Layer 10 of a small transformer language model trained on English Wikipedia (14 layers, counted from 0, width 128).
A neuron's activation on a vector x is SiLU(gate . x) times (in . x), where the dot is the dot product.
The model reads these tokens: " us" "ually" " foc" "us" "es" " on" " exper" "iment" "al" " and" " elect" "ron" "ic" " music" "." " The" " album" " was" " released"

The vector x that enters this layer's MLP at each token. A number n stands for (n - 500) times 0.017.
0 " us": 557 475 592 700 565 376 276 554 505 525 325 510 382 477 289 385 429 458 566 454 527 391 290 445 514 543 512 607 540 269 416 307 681 318 470 424 580 295 495 340 458 457 692 530 627 639 544 549 593 439 419 588 341 458 431 393 313 559 612 478 534 665 286 420 429 382 407 580 631 571 563 412 271 397 726 630 419 493 405 390 540 505 619 532 485 460 368 552 648 489 470 584 584 622 362 670 546 439 646 388 714 678 299 400 587 516 871 733 455 455 539 599 471 413 594 438 534 494 728 519 574 730 327 660 579 567 435 445
1 "ually": 547 558 536 466 540 361 380 625 464 635 383 499 370 421 400 437 391 536 500 520 654 471 335 443 422 567 483 604 746 457 392 505 524 313 442 456 607 418 390 189 310 664 557 618 519 577 543 539 431 424 438 533 445 304 573 385 324 572 598 589 475 573 464 529 505 431 422 655 517 644 442 314 328 498 524 635 421 467 409 384 572 442 507 561 500 560 410 485 527 554 571 672 420 633 385 692 598 550 635 413 592 518 391 455 550 453 519 703 503 350 525 506 456 529 633 405 586 672 696 450 510 686 551 571 513 439 379 396
2 " foc": 469 448 475 579 540 416 341 667 458 509 248 524 428 528 366 545 596 404 531 393 463 446 274 474 486 585 426 515 441 338 560 487 628 195 588 432 520 420 427 383 396 485 565 578 543 535 550 461 746 495 548 466 345 548 499 461 312 353 583 450 582 538 494 536 459 328 452 489 501 424 662 448 396 565 647 431 522 538 380 428 698 508 458 500 571 543 547 542 652 585 592 511 429 572 449 576 558 383 596 523 617 583 549 256 440 408 724 625 541 440 624 502 394 520 534 442 491 689 643 713 635 670 472 581 390 560 415 498
3 "us": 525 447 569 536 469 420 295 536 531 531 563 574 506 429 433 346 365 531 547 479 671 491 309 528 415 694 507 619 641 500 424 475 710 441 524 410 559 483 577 309 274 479 670 668 652 546 694 551 531 498 454 444 478 417 569 508 282 610 442 615 459 580 404 420 626 310 512 642 460 448 597 480 310 565 628 597 406 480 361 555 552 541 482 428 594 552 444 517 579 491 527 491 517 595 456 526 438 428 650 251 578 526 435 386 520 368 607 552 460 316 629 618 465 613 513 314 423 642 574 472 511 505 406 581 405 468 469 495
4 "es": 618 365 656 492 559 427 291 451 613 514 522 625 423 355 491 395 443 580 523 450 648 375 273 492 397 632 501 665 734 484 392 495 669 416 453 392 603 444 581 235 372 591 627 700 736 564 637 572 378 447 421 431 317 386 377 416 271 655 441 591 508 463 423 444 424 441 531 615 412 505 660 519 364 526 595 637 371 408 388 439 503 520 578 522 566 496 437 574 515 532 615 512 644 631 440 540 617 476 634 340 566 423 319 352 572 333 598 583 476 236 637 536 407 630 568 416 447 637 610 511 558 608 333 608 545 553 474 508
5 " on": 415 348 574 591 523 443 442 519 540 582 581 532 387 522 407 431 577 543 509 506 534 326 361 429 405 601 519 545 969 599 405 410 580 428 402 494 616 427 469 307 504 522 516 594 558 564 521 576 438 548 589 605 389 522 546 421 263 541 587 620 510 512 447 427 346 407 385 598 557 493 495 353 445 329 470 665 613 341 447 485 578 471 631 477 441 516 383 644 715 516 603 606 370 579 475 416 535 476 596 328 515 434 373 518 596 307 499 422 456 416 624 574 471 621 606 509 517 616 719 430 639 589 410 509 485 563 454 390
6 " exper": 526 257 480 633 556 444 335 391 527 617 408 525 369 683 425 360 532 533 468 433 483 504 431 513 444 439 473 381 569 388 538 512 561 332 529 561 418 585 459 411 483 620 640 515 503 606 404 385 653 480 550 680 332 474 403 402 377 570 631 567 646 425 418 513 480 308 253 613 473 544 661 431 255 452 662 417 439 586 504 333 639 495 730 422 476 555 452 690 595 567 458 492 570 641 436 582 446 366 725 560 559 561 357 459 432 319 612 640 524 553 656 477 414 625 527 615 639 533 726 610 551 618 508 334 465 436 524 462
7 "iment": 517 567 523 483 539 511 399 659 498 599 499 465 282 477 375 415 527 552 528 474 365 546 324 409 299 637 626 670 841 480 386 465 743 344 554 410 402 406 538 386 420 578 632 531 604 611 481 373 581 555 456 666 486 376 626 534 440 586 456 473 493 697 438 462 427 243 401 604 536 549 638 552 375 525 569 386 407 539 459 447 559 450 455 481 586 446 425 649 480 452 603 540 392 612 454 581 348 525 804 387 527 605 341 294 506 386 646 522 574 333 367 511 592 693 527 498 472 593 520 591 520 457 433 392 494 529 419 440
8 "al": 547 344 436 388 563 452 354 565 553 626 465 630 413 500 474 381 442 582 602 521 541 413 382 535 298 538 505 613 951 580 598 492 538 426 556 406 482 497 406 354 386 610 534 623 714 603 553 487 438 554 411 536 466 468 648 498 307 547 404 639 614 626 435 462 491 464 319 632 555 606 622 544 389 420 696 548 405 526 529 431 705 506 609 432 510 574 320 582 551 444 571 510 345 457 565 259 282 440 656 427 640 560 200 480 426 469 436 445 519 526 494 522 502 481 343 538 498 524 736 545 579 506 564 411 586 415 337 454
9 " and": 587 381 513 552 482 509 409 435 547 700 577 544 430 497 437 476 534 542 637 406 473 426 348 493 393 598 450 447 824 624 511 506 610 315 492 355 508 451 490 436 431 555 375 550 490 576 461 445 308 448 587 525 482 449 585 486 529 498 543 704 529 475 536 494 421 555 408 699 578 558 685 584 298 285 390 482 688 531 501 519 398 485 509 405 549 494 289 610 548 439 612 488 393 534 498 378 467 556 621 380 548 451 290 429 653 402 607 452 619 441 629 623 438 595 581 318 527 512 722 462 545 539 581 441 528 492 330 433
10 " elect": 611 291 503 753 471 586 440 595 586 442 456 455 490 399 316 535 613 602 722 407 314 330 378 372 319 565 519 547 589 381 503 491 710 323 510 361 544 555 524 319 489 464 655 629 511 617 574 296 661 732 520 564 308 419 426 463 356 608 613 547 669 347 492 494 496 387 303 501 549 659 543 558 417 482 535 485 510 606 465 502 720 544 520 462 465 402 405 465 621 536 476 500 565 572 523 507 360 489 713 389 449 541 456 309 394 487 684 572 476 627 514 451 586 656 645 452 420 410 669 634 515 513 502 451 452 587 444 448
11 "ron": 571 319 506 386 592 488 411 530 537 586 535 537 433 483 398 403 450 480 703 376 479 385 408 479 377 507 487 576 747 695 472 455 618 326 456 478 513 495 631 387 489 601 559 640 382 503 499 443 673 641 536 454 419 428 641 517 291 514 594 541 501 674 380 480 487 325 285 497 633 605 547 512 367 551 610 419 470 522 550 451 815 503 503 516 398 444 447 387 599 516 662 382 531 568 523 500 480 437 648 564 644 666 462 513 569 554 560 526 674 607 501 514 483 569 415 569 295 560 664 571 503 468 433 426 521 486 287 551
12 "ic": 623 367 315 508 518 468 351 484 510 612 476 662 399 427 451 360 434 501 655 542 462 542 355 571 302 602 478 526 892 567 480 486 663 439 533 467 475 436 380 319 317 557 620 597 559 634 666 452 412 650 526 536 437 471 597 569 259 563 553 668 571 557 476 387 522 360 445 595 572 516 653 557 394 232 642 396 419 495 516 450 643 424 663 489 576 524 402 550 500 481 597 527 509 428 545 407 459 384 649 415 578 580 268 456 457 515 535 493 543 582 472 579 488 522 381 560 445 477 735 490 537 514 493 458 643 441 378 561
13 " music": 546 351 526 744 592 545 330 532 470 635 549 575 467 634 425 341 468 501 635 403 461 351 232 555 277 621 633 513 638 554 471 479 763 300 444 332 383 384 439 497 489 415 565 638 530 453 493 390 518 520 490 490 306 445 598 454 340 620 446 422 606 643 359 515 535 388 340 464 466 640 565 541 404 316 580 537 514 523 456 400 520 536 706 530 580 480 433 590 482 476 648 511 476 442 405 596 311 487 676 439 545 627 360 388 650 523 910 548 746 492 398 382 435 508 606 543 403 457 715 498 595 491 583 479 580 539 314 477
14 ".": 511 472 510 780 441 404 342 505 616 490 461 495 440 440 496 439 370 510 463 585 538 371 296 526 463 527 474 540 653 617 501 442 571 520 411 647 683 341 437 497 452 522 712 583 536 449 306 364 437 536 527 512 594 403 517 439 354 410 596 390 605 679 500 425 422 344 291 589 423 527 521 373 557 399 461 756 501 450 406 528 538 417 687 444 572 502 451 569 703 548 590 446 602 619 481 543 541 464 683 619 460 568 425 391 450 338 537 404 534 423 518 581 493 493 500 384 548 509 686 468 575 664 472 604 330 628 575 412
15 " The": 470 403 510 723 601 369 472 558 563 491 379 638 527 470 495 382 467 395 595 564 428 299 282 509 504 501 562 650 828 469 520 522 548 354 596 532 606 254 448 431 490 651 545 409 503 508 420 465 502 476 472 449 454 483 471 437 224 494 473 420 467 579 455 386 410 552 323 595 582 486 524 444 329 611 530 736 473 330 426 389 649 298 509 411 485 488 422 545 642 460 541 552 427 508 522 367 478 478 573 388 676 661 253 572 576 382 458 573 448 442 413 585 437 626 670 455 594 586 635 544 544 629 655 521 420 506 567 485
16 " album": 443 470 591 614 569 491 330 667 406 392 487 396 482 472 334 452 562 541 458 485 437 316 240 440 452 620 609 726 879 423 555 541 523 237 556 415 364 426 406 510 369 543 571 417 436 399 397 455 443 529 366 361 445 493 654 463 518 613 476 444 645 711 373 432 519 349 345 573 659 630 615 523 481 489 616 522 454 388 479 451 561 489 452 515 517 484 468 567 594 457 681 607 426 445 459 741 396 466 616 475 503 665 356 442 532 407 650 606 520 543 544 494 584 428 622 399 604 619 677 535 571 490 428 551 456 481 539 385
17 " was": 598 506 510 689 544 414 428 600 494 492 397 561 498 448 379 522 428 526 464 507 547 408 296 415 506 477 441 655 669 451 456 647 531 306 414 476 624 314 455 451 437 585 589 389 552 422 605 376 389 320 484 353 431 365 498 453 473 851 676 573 572 569 405 537 662 495 357 593 528 476 612 589 286 428 636 596 471 408 372 481 731 444 467 454 468 560 327 460 512 635 637 606 303 577 256 531 652 550 553 434 520 335 392 414 416 294 539 667 447 420 667 561 588 675 761 381 614 587 591 479 581 616 317 588 521 573 463 488
18 " released": 490 319 605 580 561 566 275 645 523 523 445 567 453 465 498 454 457 497 450 343 578 312 254 472 385 601 592 654 739 610 356 554 537 322 306 512 570 401 383 462 370 485 618 426 723 488 606 369 391 422 365 419 453 449 570 370 294 685 640 549 490 635 401 439 507 356 584 588 607 577 669 542 511 519 504 568 410 288 472 470 634 538 538 649 477 444 633 619 571 601 568 395 435 607 560 579 551 586 575 398 533 402 241 450 484 393 437 644 431 442 568 466 499 643 614 341 488 645 613 470 643 642 336 497 403 569 506 383

Each question shows the input weights of one neuron of the MLP. A number n stands for (n - 500) times 0.00094.

n85 gate: 442 354 461 401 297 244 662 530 516 300 503 378 671 547 423 396 477 409 461 524 569 572 503 602 596 289 490 655 708 631 410 526 428 599 599 484 520 694 484 536 493 428 415 487 571 580 481 483 459 394 557 624 467 695 611 514 452 297 576 480 611 620 612 542 506 643 573 660 462 651 532 627 556 460 387 470 500 448 271 545 624 652 550 606 592 598 652 520 472 503 639 356 356 367 624 392 500 651 615 491 468 464 200 412 385 520 462 447 585 357 522 613 417 702 470 578 546 467 491 579 341 436 513 402 591 220 467 523
n85 in: 606 547 511 377 534 500 469 435 424 524 713 349 606 446 586 593 472 530 303 392 467 462 586 538 500 553 540 541 531 494 661 483 420 546 592 269 514 510 465 594 413 513 525 531 586 433 332 651 298 599 640 351 589 458 493 756 558 779 489 274 478 591 486 472 546 604 711 733 208 621 561 464 380 504 461 462 483 526 423 448 554 483 330 715 500 524 539 351 651 250 677 563 707 559 541 414 554 590 542 513 509 691 421 466 212 567 235 542 616 642 401 448 400 573 525 529 514 375 748 493 611 589 618 466 614 614 458 237
On which token does it fire most? 8 "al"

n159 gate: 450 494 577 619 380 595 575 579 538 584 500 582 688 546 497 353 316 324 645 780 631 589 619 747 523 603 457 731 553 432 601 586 524 388 423 503 329 562 627 547 698 592 497 313 539 746 500 672 533 542 421 543 542 456 448 423 465 387 484 620 346 556 513 468 530 589 456 471 537 451 378 379 535 503 374 301 448 422 401 453 529 614 564 594 578 641 684 517 492 453 365 442 566 462 413 312 538 552 561 542 274 487 458 586 413 669 432 516 494 487 459 589 422 436 644 497 722 578 690 571 636 638 637 485 463 527 338 557
n159 in: 569 575 314 652 466 614 480 327 352 469 339 336 450 601 532 393 514 497 447 543 633 510 541 459 383 606 572 526 348 516 679 476 613 553 437 552 433 503 479 423 341 490 640 449 540 351 256 637 493 458 568 370 667 452 453 420 490 406 662 522 561 483 412 427 615 552 466 364 190 446 391 540 444 500 628 277 466 270 235 367 703 431 550 408 239 507 451 417 626 428 413 273 661 542 385 486 538 733 472 493 643 469 546 554 489 415 634 493 191 478 619 365 436 563 639 420 444 468 434 385 510 278 268 564 380 319 479 469
On which token does it fire most? 9 " and"

n221 gate: 674 548 441 474 603 514 589 554 594 325 400 384 441 240 490 390 576 468 497 517 734 419 316 343 566 282 588 655 457 311 557 395 547 562 543 722 358 436 630 325 527 632 342 360 446 441 439 432 409 738 641 503 626 518 627 531 455 670 401 449 571 468 566 549 417 646 628 510 517 528 602 410 540 597 614 512 456 552 418 327 450 464 566 483 553 585 431 361 421 510 517 624 540 441 462 250 506 396 312 497 465 598 336 652 622 390 357 421 573 613 526 429 420 472 477 669 678 520 590 665 347 321 453 462 522 348 575 513
n221 in: 357 647 547 292 692 405 426 440 657 423 411 372 431 392 448 504 566 591 351 403 686 640 562 196 383 490 414 192 670 480 711 482 445 545 474 400 292 487 604 420 418 438 518 556 407 627 582 411 422 694 507 471 618 570 500 315 560 751 424 564 511 451 533 435 649 525 556 615 541 323 518 579 624 349 575 589 563 663 374 592 367 496 631 394 573 713 540 496 463 603 627 471 755 611 654 582 605 511 427 473 332 443 401 416 348 276 580 177 367 647 574 489 511 435 507 421 267 666 490 483 668 578 507 434 348 344 396 382
On which token does it fire most? 8 "al"

n172 gate: 500 484 487 293 468 586 528 701 615 522 471 427 192 661 477 563 323 487 565 510 460 658 426 427 543 373 450 637 537 512 726 604 562 623 316 442 467 629 435 503 490 332 347 449 550 386 625 443 456 599 490 344 487 524 570 266 650 534 582 490 507 616 323 329 448 490 487 565 337 634 456 629 585 550 387 542 694 476 308 455 573 538 735 559 621 552 510 638 564 564 641 396 601 426 538 456 355 700 353 503 483 606 463 284 611 477 555 516 551 439 389 551 646 565 520 648 497 331 528 513 481 373 503 770 497 435 536 522
n172 in: 571 661 388 650 620 371 421 493 473 438 560 556 760 657 722 566 285 490 561 573 603 470 601 520 610 432 528 431 482 377 497 500 700 397 493 517 411 654 473 644 654 568 660 546 302 522 547 378 332 507 583 696 362 500 646 500 569 454 490 701 285 467 654 349 316 440 586 426 549 672 464 535 268 576 465 525 474 637 280 468 331 487 374 524 322 520 319 426 547 653 381 415 424 547 513 497 534 483 640 346 603 695 574 565 500 483 446 527 541 422 427 369 372 603 524 595 578 310 765 464 577 503 700 369 461 436 520 493
On which token does it fire most? 13 " music"

n62 gate: 394 557 382 563 474 400 513 534 445 506 484 317 612 520 537 229 579 430 269 466 500 533 521 484 623 478 354 560 692 530 379 369 397 319 503 313 692 448 324 376 463 299 352 529 645 444 687 605 463 520 470 592 507 587 570 524 736 446 470 599 571 576 480 539 601 354 586 441 421 346 315 463 606 406 749 542 579 546 385 684 306 451 488 394 586 575 503 384 511 555 558 615 475 621 341 443 398 567 490 639 673 529 441 668 487 550 602 612 382 316 612 526 520 484 520 439 609 403 379 598 549 442 667 503 359 645 396 390
n62 in: 545 215 617 604 500 673 529 497 688 442 290 389 402 541 544 456 497 751 325 349 643 546 333 474 568 700 517 644 258 599 561 386 624 582 537 533 368 407 573 460 593 580 433 555 294 479 477 445 372 601 360 406 432 372 503 444 401 396 241 315 462 484 591 490 581 583 578 360 493 551 448 313 443 595 544 524 609 534 387 426 653 599 300 382 524 463 349 413 310 618 431 477 437 490 519 459 549 503 685 598 530 785 582 590 550 534 524 309 343 521 487 523 554 621 421 579 540 476 699 487 526 477 599 465 494 556 540 487
On which token does it fire most? 2 " foc"

n238 gate: 597 587 590 410 412 437 516 647 650 433 555 429 459 289 490 524 527 535 610 381 642 217 479 464 550 553 343 593 512 408 453 894 557 506 513 520 413 472 595 534 476 478 537 616 520 553 474 480 404 503 232 650 735 530 473 414 683 705 473 693 503 612 540 424 531 434 429 533 652 373 297 666 547 605 438 512 494 481 533 224 352 265 481 387 417 421 480 510 469 464 572 503 522 595 693 435 548 517 271 403 373 582 425 494 520 651 647 347 677 534 465 572 638 547 524 363 424 446 572 618 362 558 406 561 374 490 546 608
n238 in: 632 493 544 296 500 473 525 373 611 549 401 507 349 485 544 467 380 444 438 314 541 536 490 390 489 521 507 399 336 419 578 522 714 342 646 461 518 564 327 604 403 427 424 408 411 384 667 769 433 632 515 539 518 444 415 443 336 264 547 436 374 493 445 601 500 486 225 695 632 545 461 377 803 541 405 216 479 347 619 550 445 561 493 602 631 789 544 470 600 564 575 641 602 468 289 399 609 433 696 377 284 619 544 521 442 327 345 515 530 93 482 446 485 486 552 373 453 315 620 371 457 344 338 514 500 588 410 536
On which token does it fire most? 4 "es"

n190 gate: 442 637 601 343 391 493 688 660 572 336 615 673 438 521 645 514 347 593 420 415 856 534 641 490 468 359 582 645 416 407 528 420 302 398 517 667 490 506 531 443 579 464 444 446 575 371 469 692 532 706 312 459 641 513 433 644 513 482 566 709 489 477 472 534 601 507 308 562 395 434 396 477 545 285 445 617 383 445 621 478 408 418 414 441 626 365 646 410 694 537 482 579 234 490 567 504 352 426 448 624 574 538 641 573 441 774 537 444 608 478 261 555 637 313 507 393 392 645 523 473 579 659 507 537 583 613 393 661
n190 in: 689 453 348 657 540 629 558 412 526 615 642 413 553 340 398 583 321 518 489 881 443 537 460 569 451 303 301 524 658 290 455 585 744 634 392 423 631 641 408 596 687 560 303 648 690 599 697 87 400 380 557 416 459 385 405 574 527 558 392 519 679 436 515 552 309 430 579 275 651 632 702 447 537 337 747 338 575 458 533 618 610 551 581 567 298 563 384 458 526 504 358 456 444 445 335 481 554 561 515 395 467 485 454 700 582 523 447 600 442 438 623 559 421 592 621 423 534 595 500 410 320 384 296 536 397 461 633 460
On which token does it fire most, and how strongly? 2 " foc", at about 0.29

n147 gate: 557 385 456 466 450 428 632 672 648 606 507 647 742 500 744 590 569 625 360 476 471 574 441 583 424 636 482 566 524 478 674 289 387 410 569 537 483 519 250 434 338 272 531 593 420 620 303 468 447 431 584 358 545 512 587 610 641 521 514 645 486 434 497 378 350 591 656 608 564 490 430 310 390 524 720 348 421 558 442 558 476 460 730 414 435 517 654 320 679 547 507 507 401 595 345 542 599 378 421 551 515 389 616 497 531 486 548 302 478 745 672 278 476 448 430 549 644 507 654 312 497 390 354 398 399 507 581 537
n147 in: 556 400 385 648 247 553 486 415 521 479 524 224 534 588 617 529 608 582 432 643 534 528 367 458 467 392 389 492 547 457 609 361 670 334 586 647 532 606 269 566 581 633 453 351 764 515 440 489 445 641 449 432 518 742 672 303 490 729 457 623 357 438 514 284 390 489 333 436 396 384 510 530 550 398 413 419 479 577 511 443 464 518 473 522 626 279 428 644 309 563 684 582 537 248 344 555 399 617 529 564 745 596 729 390 679 348 487 597 582 611 524 525 337 649 500 603 690 416 355 372 595 388 515 455 340 387 475 489
On which token does it fire most? 6 " exper"

n180 gate: 383 572 423 510 449 530 494 249 683 326 396 459 470 388 392 448 477 420 313 589 589 577 462 553 493 409 437 569 413 351 477 648 537 253 426 560 412 601 420 577 563 614 561 513 543 729 585 679 593 552 375 532 422 597 717 607 624 374 458 517 418 584 539 631 521 522 681 644 574 497 428 415 616 434 521 576 404 539 506 592 523 547 524 617 487 606 655 460 602 254 364 724 437 532 444 579 538 747 484 521 560 551 448 450 626 441 377 632 565 757 537 643 578 524 582 517 632 536 727 500 513 723 372 429 387 490 583 586
n180 in: 414 398 440 457 545 510 583 578 477 590 442 261 550 405 456 466 460 500 331 524 469 559 311 490 396 594 480 585 463 356 335 705 773 585 557 403 417 592 684 543 544 399 576 352 425 408 432 684 630 547 442 494 305 370 426 617 579 514 702 479 432 761 726 569 457 680 616 806 428 532 613 337 287 608 506 386 430 512 490 699 604 507 610 377 577 619 453 346 398 429 500 596 534 444 551 636 575 480 407 556 588 398 606 449 407 446 409 633 479 565 539 493 460 422 662 480 583 315 397 557 471 626 500 602 667 517 398 562
Its two highest activations, in order, are on tokens 0 " us", 1 "ually"

n50 gate: 407 355 677 331 309 554 474 636 506 509 482 509 361 688 448 613 617 520 530 555 491 512 508 503 473 517 382 552 620 611 534 312 472 562 575 503 476 475 628 511 701 365 599 509 635 573 524 494 275 503 433 443 366 486 580 331 475 494 515 650 482 416 524 488 480 429 689 268 522 437 517 489 464 543 578 686 474 458 679 481 488 512 554 461 352 324 467 637 482 415 549 664 621 444 602 494 451 650 506 333 463 447 630 460 521 485 660 548 657 478 354 459 561 440 488 701 500 393 486 373 473 293 500 436 543 314 426 677
n50 in: 471 503 493 524 554 540 513 646 473 862 381 581 592 571 415 387 291 520 604 713 431 445 506 561 486 510 554 522 455 503 684 472 602 415 353 364 510 407 404 564 671 503 681 294 578 637 565 400 525 629 422 550 518 465 613 482 570 496 354 788 543 557 395 641 445 617 315 379 417 639 460 680 657 440 643 415 570 536 417 460 525 514 602 427 357 389 273 464 414 439 596 569 367 445 523 279 487 415 347 533 651 483 552 623 698 570 632 771 774 759 278 421 405 434 560 453 458 592 396 450 455 564 440 336 480 507 596 531
On which token does it fire most? 13 " music"

n59 gate: 404 379 497 573 458 570 628 507 357 503 374 419 566 686 382 682 460 370 444 618 560 781 625 458 470 497 411 564 534 411 749 493 428 709 560 390 503 317 454 612 541 494 612 519 395 349 675 476 381 430 497 458 707 428 251 448 667 391 513 462 716 427 493 408 491 464 535 516 394 393 577 419 464 513 611 515 636 682 484 524 433 484 541 576 537 378 450 555 710 358 303 648 753 438 516 459 497 588 457 534 421 536 444 484 513 427 605 791 485 572 375 415 534 369 554 524 563 567 348 446 487 310 520 446 541 236 592 585
n59 in: 467 431 454 475 395 733 338 474 535 462 612 472 615 493 402 743 325 476 811 595 347 511 416 493 431 486 511 481 503 550 377 514 405 571 489 430 539 362 468 333 511 302 614 625 558 310 263 566 445 575 482 461 493 415 282 634 526 581 268 296 591 459 375 493 560 349 292 500 474 575 306 497 368 536 217 568 336 467 550 549 576 521 534 525 453 479 471 518 399 521 280 617 470 588 310 471 351 241 254 443 627 405 463 548 450 417 418 611 621 652 247 556 174 426 620 574 664 525 419 534 475 434 402 449 422 474 645 360
Its three highest activations, in order, are on tokens 2 " foc", 9 " and", 12 "ic"

n87 gate: 411 474 493 362 698 345 596 535 476 526 604 540 429 342 483 556 383 497 593 595 480 517 478 380 469 451 504 544 571 392 361 428 399 668 583 366 321 626 340 664 606 569 370 450 718 646 463 602 458 617 300 429 510 578 486 265 418 313 606 610 437 365 675 313 593 473 606 412 457 549 537 380 545 319 657 525 322 692 538 406 549 416 435 607 490 599 524 380 429 420 553 336 471 602 467 620 534 493 572 490 680 541 490 638 521 528 494 390 585 390 746 490 778 429 500 447 661 490 677 328 270 530 705 678 435 309 374 362
n87 in: 488 449 162 466 534 568 445 418 444 246 225 418 687 422 496 473 584 533 264 722 572 492 669 507 442 489 520 529 497 320 624 636 435 608 527 522 393 342 628 238 207 460 572 548 290 779 429 504 457 469 558 562 508 323 554 508 437 410 595 536 547 493 592 342 624 361 526 640 204 442 670 493 412 539 273 517 464 632 451 540 411 620 388 450 297 432 489 500 507 452 504 568 276 451 364 547 400 679 462 547 250 304 367 500 470 219 335 401 423 480 301 444 419 334 574 500 550 318 640 482 553 330 558 328 514 500 300 433
Its three highest activations, in order, are on tokens 1 "ually", 8 "al", 12 "ic"

n108 gate: 412 689 382 330 298 514 490 677 411 340 477 378 446 625 576 682 605 299 480 431 529 727 613 352 531 404 403 536 738 569 600 651 378 717 476 487 378 516 420 509 448 426 476 595 472 496 589 490 455 605 393 406 411 438 373 697 671 604 361 370 552 529 486 420 554 517 602 517 454 710 408 580 490 661 484 626 442 535 369 422 634 523 689 829 625 513 497 395 555 457 503 591 569 457 379 680 564 683 689 471 509 487 487 387 507 647 518 463 525 605 313 407 555 557 445 406 601 435 341 464 420 477 514 357 442 603 694 689
n108 in: 452 611 458 450 369 420 415 473 713 559 396 485 453 641 403 356 557 621 454 402 384 526 693 585 539 612 421 791 666 627 636 625 305 529 634 496 554 549 402 654 535 617 561 300 383 212 552 590 720 500 453 390 616 824 465 452 416 681 657 619 707 441 565 538 575 541 585 402 548 445 407 561 642 372 507 611 533 700 523 440 291 598 312 515 699 716 634 342 493 336 677 511 618 534 552 602 296 445 596 590 476 606 302 482 729 716 490 611 700 401 356 579 663 590 512 555 645 372 593 412 549 571 570 599 268 440 712 662
Its two highest activations, in order, are on tokens 16 " album", 10 " elect"

n152 gate: 433 595 602 575 597 564 490 577 617 424 590 367 407 451 538 580 500 513 401 503 558 487 380 583 545 333 388 584 379 503 680 439 564 596 322 673 589 594 443 644 699 516 537 526 465 746 387 392 528 698 448 623 610 357 386 458 462 314 653 807 497 533 486 561 459 477 616 608 295 344 305 545 691 289 617 485 568 414 453 471 597 336 471 445 439 490 585 704 471 610 367 486 471 426 566 500 435 458 415 526 533 446 612 578 398 294 527 877 400 398 414 557 528 210 514 451 588 469 420 353 423 586 638 336 594 593 483 627
n152 in: 454 447 496 452 478 515 726 553 496 419 432 464 503 271 515 388 463 360 650 530 479 323 487 475 759 552 632 343 478 520 612 617 337 510 375 489 647 605 366 682 568 301 745 585 380 461 396 372 387 577 422 635 596 427 582 359 433 376 474 458 291 648 551 696 421 237 717 435 682 455 575 528 478 351 476 510 388 627 438 400 638 223 566 449 636 442 500 545 465 403 654 467 401 424 546 549 497 653 361 304 490 381 252 528 445 467 396 588 641 348 284 446 556 368 739 794 302 500 376 268 424 593 444 391 493 600 565 475
On which token does it fire most, and how strongly? 14 ".", at about 2.2

n141 gate: 113 461 376 522 303 488 624 541 374 507 439 525 593 256 467 608 702 416 515 631 396 504 619 383 496 465 605 665 506 669 440 467 708 642 478 575 566 453 612 557 680 427 551 394 575 776 547 665 380 548 578 513 500 530 481 576 473 398 452 773 377 359 698 464 575 554 624 377 713 409 234 393 331 519 561 792 465 315 547 712 396 572 351 276 496 344 540 538 481 536 485 569 541 399 588 455 629 437 493 407 682 287 503 546 646 378 545 336 419 515 408 608 266 396 627 398 445 578 428 437 518 404 363 549 392 569 308 478
n141 in: 629 281 544 460 525 473 578 481 550 443 539 482 462 425 478 507 177 489 540 391 559 413 351 411 382 375 443 472 548 378 504 562 490 389 452 554 401 655 380 463 346 385 368 610 545 539 324 391 191 526 515 361 456 336 459 306 611 515 496 409 309 264 309 402 271 348 422 308 508 633 731 348 573 641 606 420 444 404 540 431 374 536 566 647 434 282 408 689 506 493 428 533 356 572 454 568 600 567 507 383 620 446 548 641 709 315 257 668 668 238 564 410 441 510 683 394 269 552 324 454 500 514 407 313 430 438 522 385
On which token does it fire most, and how strongly? 5 " on", at about 11

n111 gate: 439 616 359 569 449 609 367 504 588 327 487 443 806 705 507 402 607 619 352 496 490 405 354 493 441 529 543 297 521 602 556 442 487 373 472 392 614 598 602 535 578 638 479 607 620 793 456 585 309 718 700 457 587 481 521 317 415 358 562 386 525 500 735 466 490 351 533 630 550 418 457 325 597 661 516 619 569 339 462 402 444 642 471 528 483 500 718 386 553 665 532 565 494 411 477 631 475 395 414 412 583 422 539 282 665 778 442 476 627 611 386 677 696 480 489 589 479 440 536 599 456 527 538 629 369 536 783 459
n111 in: 608 666 661 766 482 511 303 126 493 635 524 510 402 537 507 616 496 589 561 434 385 546 542 514 467 486 552 508 435 464 565 486 456 341 435 255 263 500 514 372 662 602 621 510 474 337 528 339 529 655 405 552 536 363 351 537 434 529 425 556 394 318 765 550 643 511 302 652 526 295 375 537 461 580 570 364 695 500 511 447 333 553 453 579 295 628 539 810 638 549 415 631 657 578 483 397 481 398 371 234 370 624 466 576 500 410 392 236 651 422 441 444 279 453 507 544 529 449 493 638 549 493 536 593 388 530 394 458
On which token does it fire most? 10 " elect"

n241 gate: 284 333 458 461 637 342 563 503 490 456 576 408 552 637 361 580 386 513 314 540 351 410 447 418 569 451 530 640 441 467 341 497 404 571 330 564 628 614 561 491 544 537 562 393 683 614 232 523 269 710 517 321 256 369 380 619 458 524 562 399 493 456 575 374 409 503 449 506 385 544 434 386 484 424 530 364 566 311 500 778 374 561 695 474 507 510 346 335 464 401 426 539 573 374 450 567 592 547 405 693 248 513 494 513 334 500 561 539 413 584 317 548 474 525 503 383 441 483 592 453 590 475 493 381 407 438 435 641
n241 in: 475 524 416 528 490 236 338 493 668 537 578 561 599 464 333 571 462 580 559 561 616 303 484 711 454 556 446 485 467 368 500 458 444 668 395 394 770 561 541 609 392 523 503 618 589 348 527 636 590 454 457 377 433 573 571 384 702 478 552 315 664 477 336 572 415 562 598 414 688 313 574 589 413 433 549 601 349 549 535 750 528 510 589 598 549 247 437 662 284 565 554 642 611 483 365 657 513 639 545 474 382 169 418 440 664 391 593 399 638 558 399 345 511 665 415 367 483 355 520 621 500 646 564 708 619 617 548 497
On which token does it fire most, and how strongly? 14 ".", at about 5.2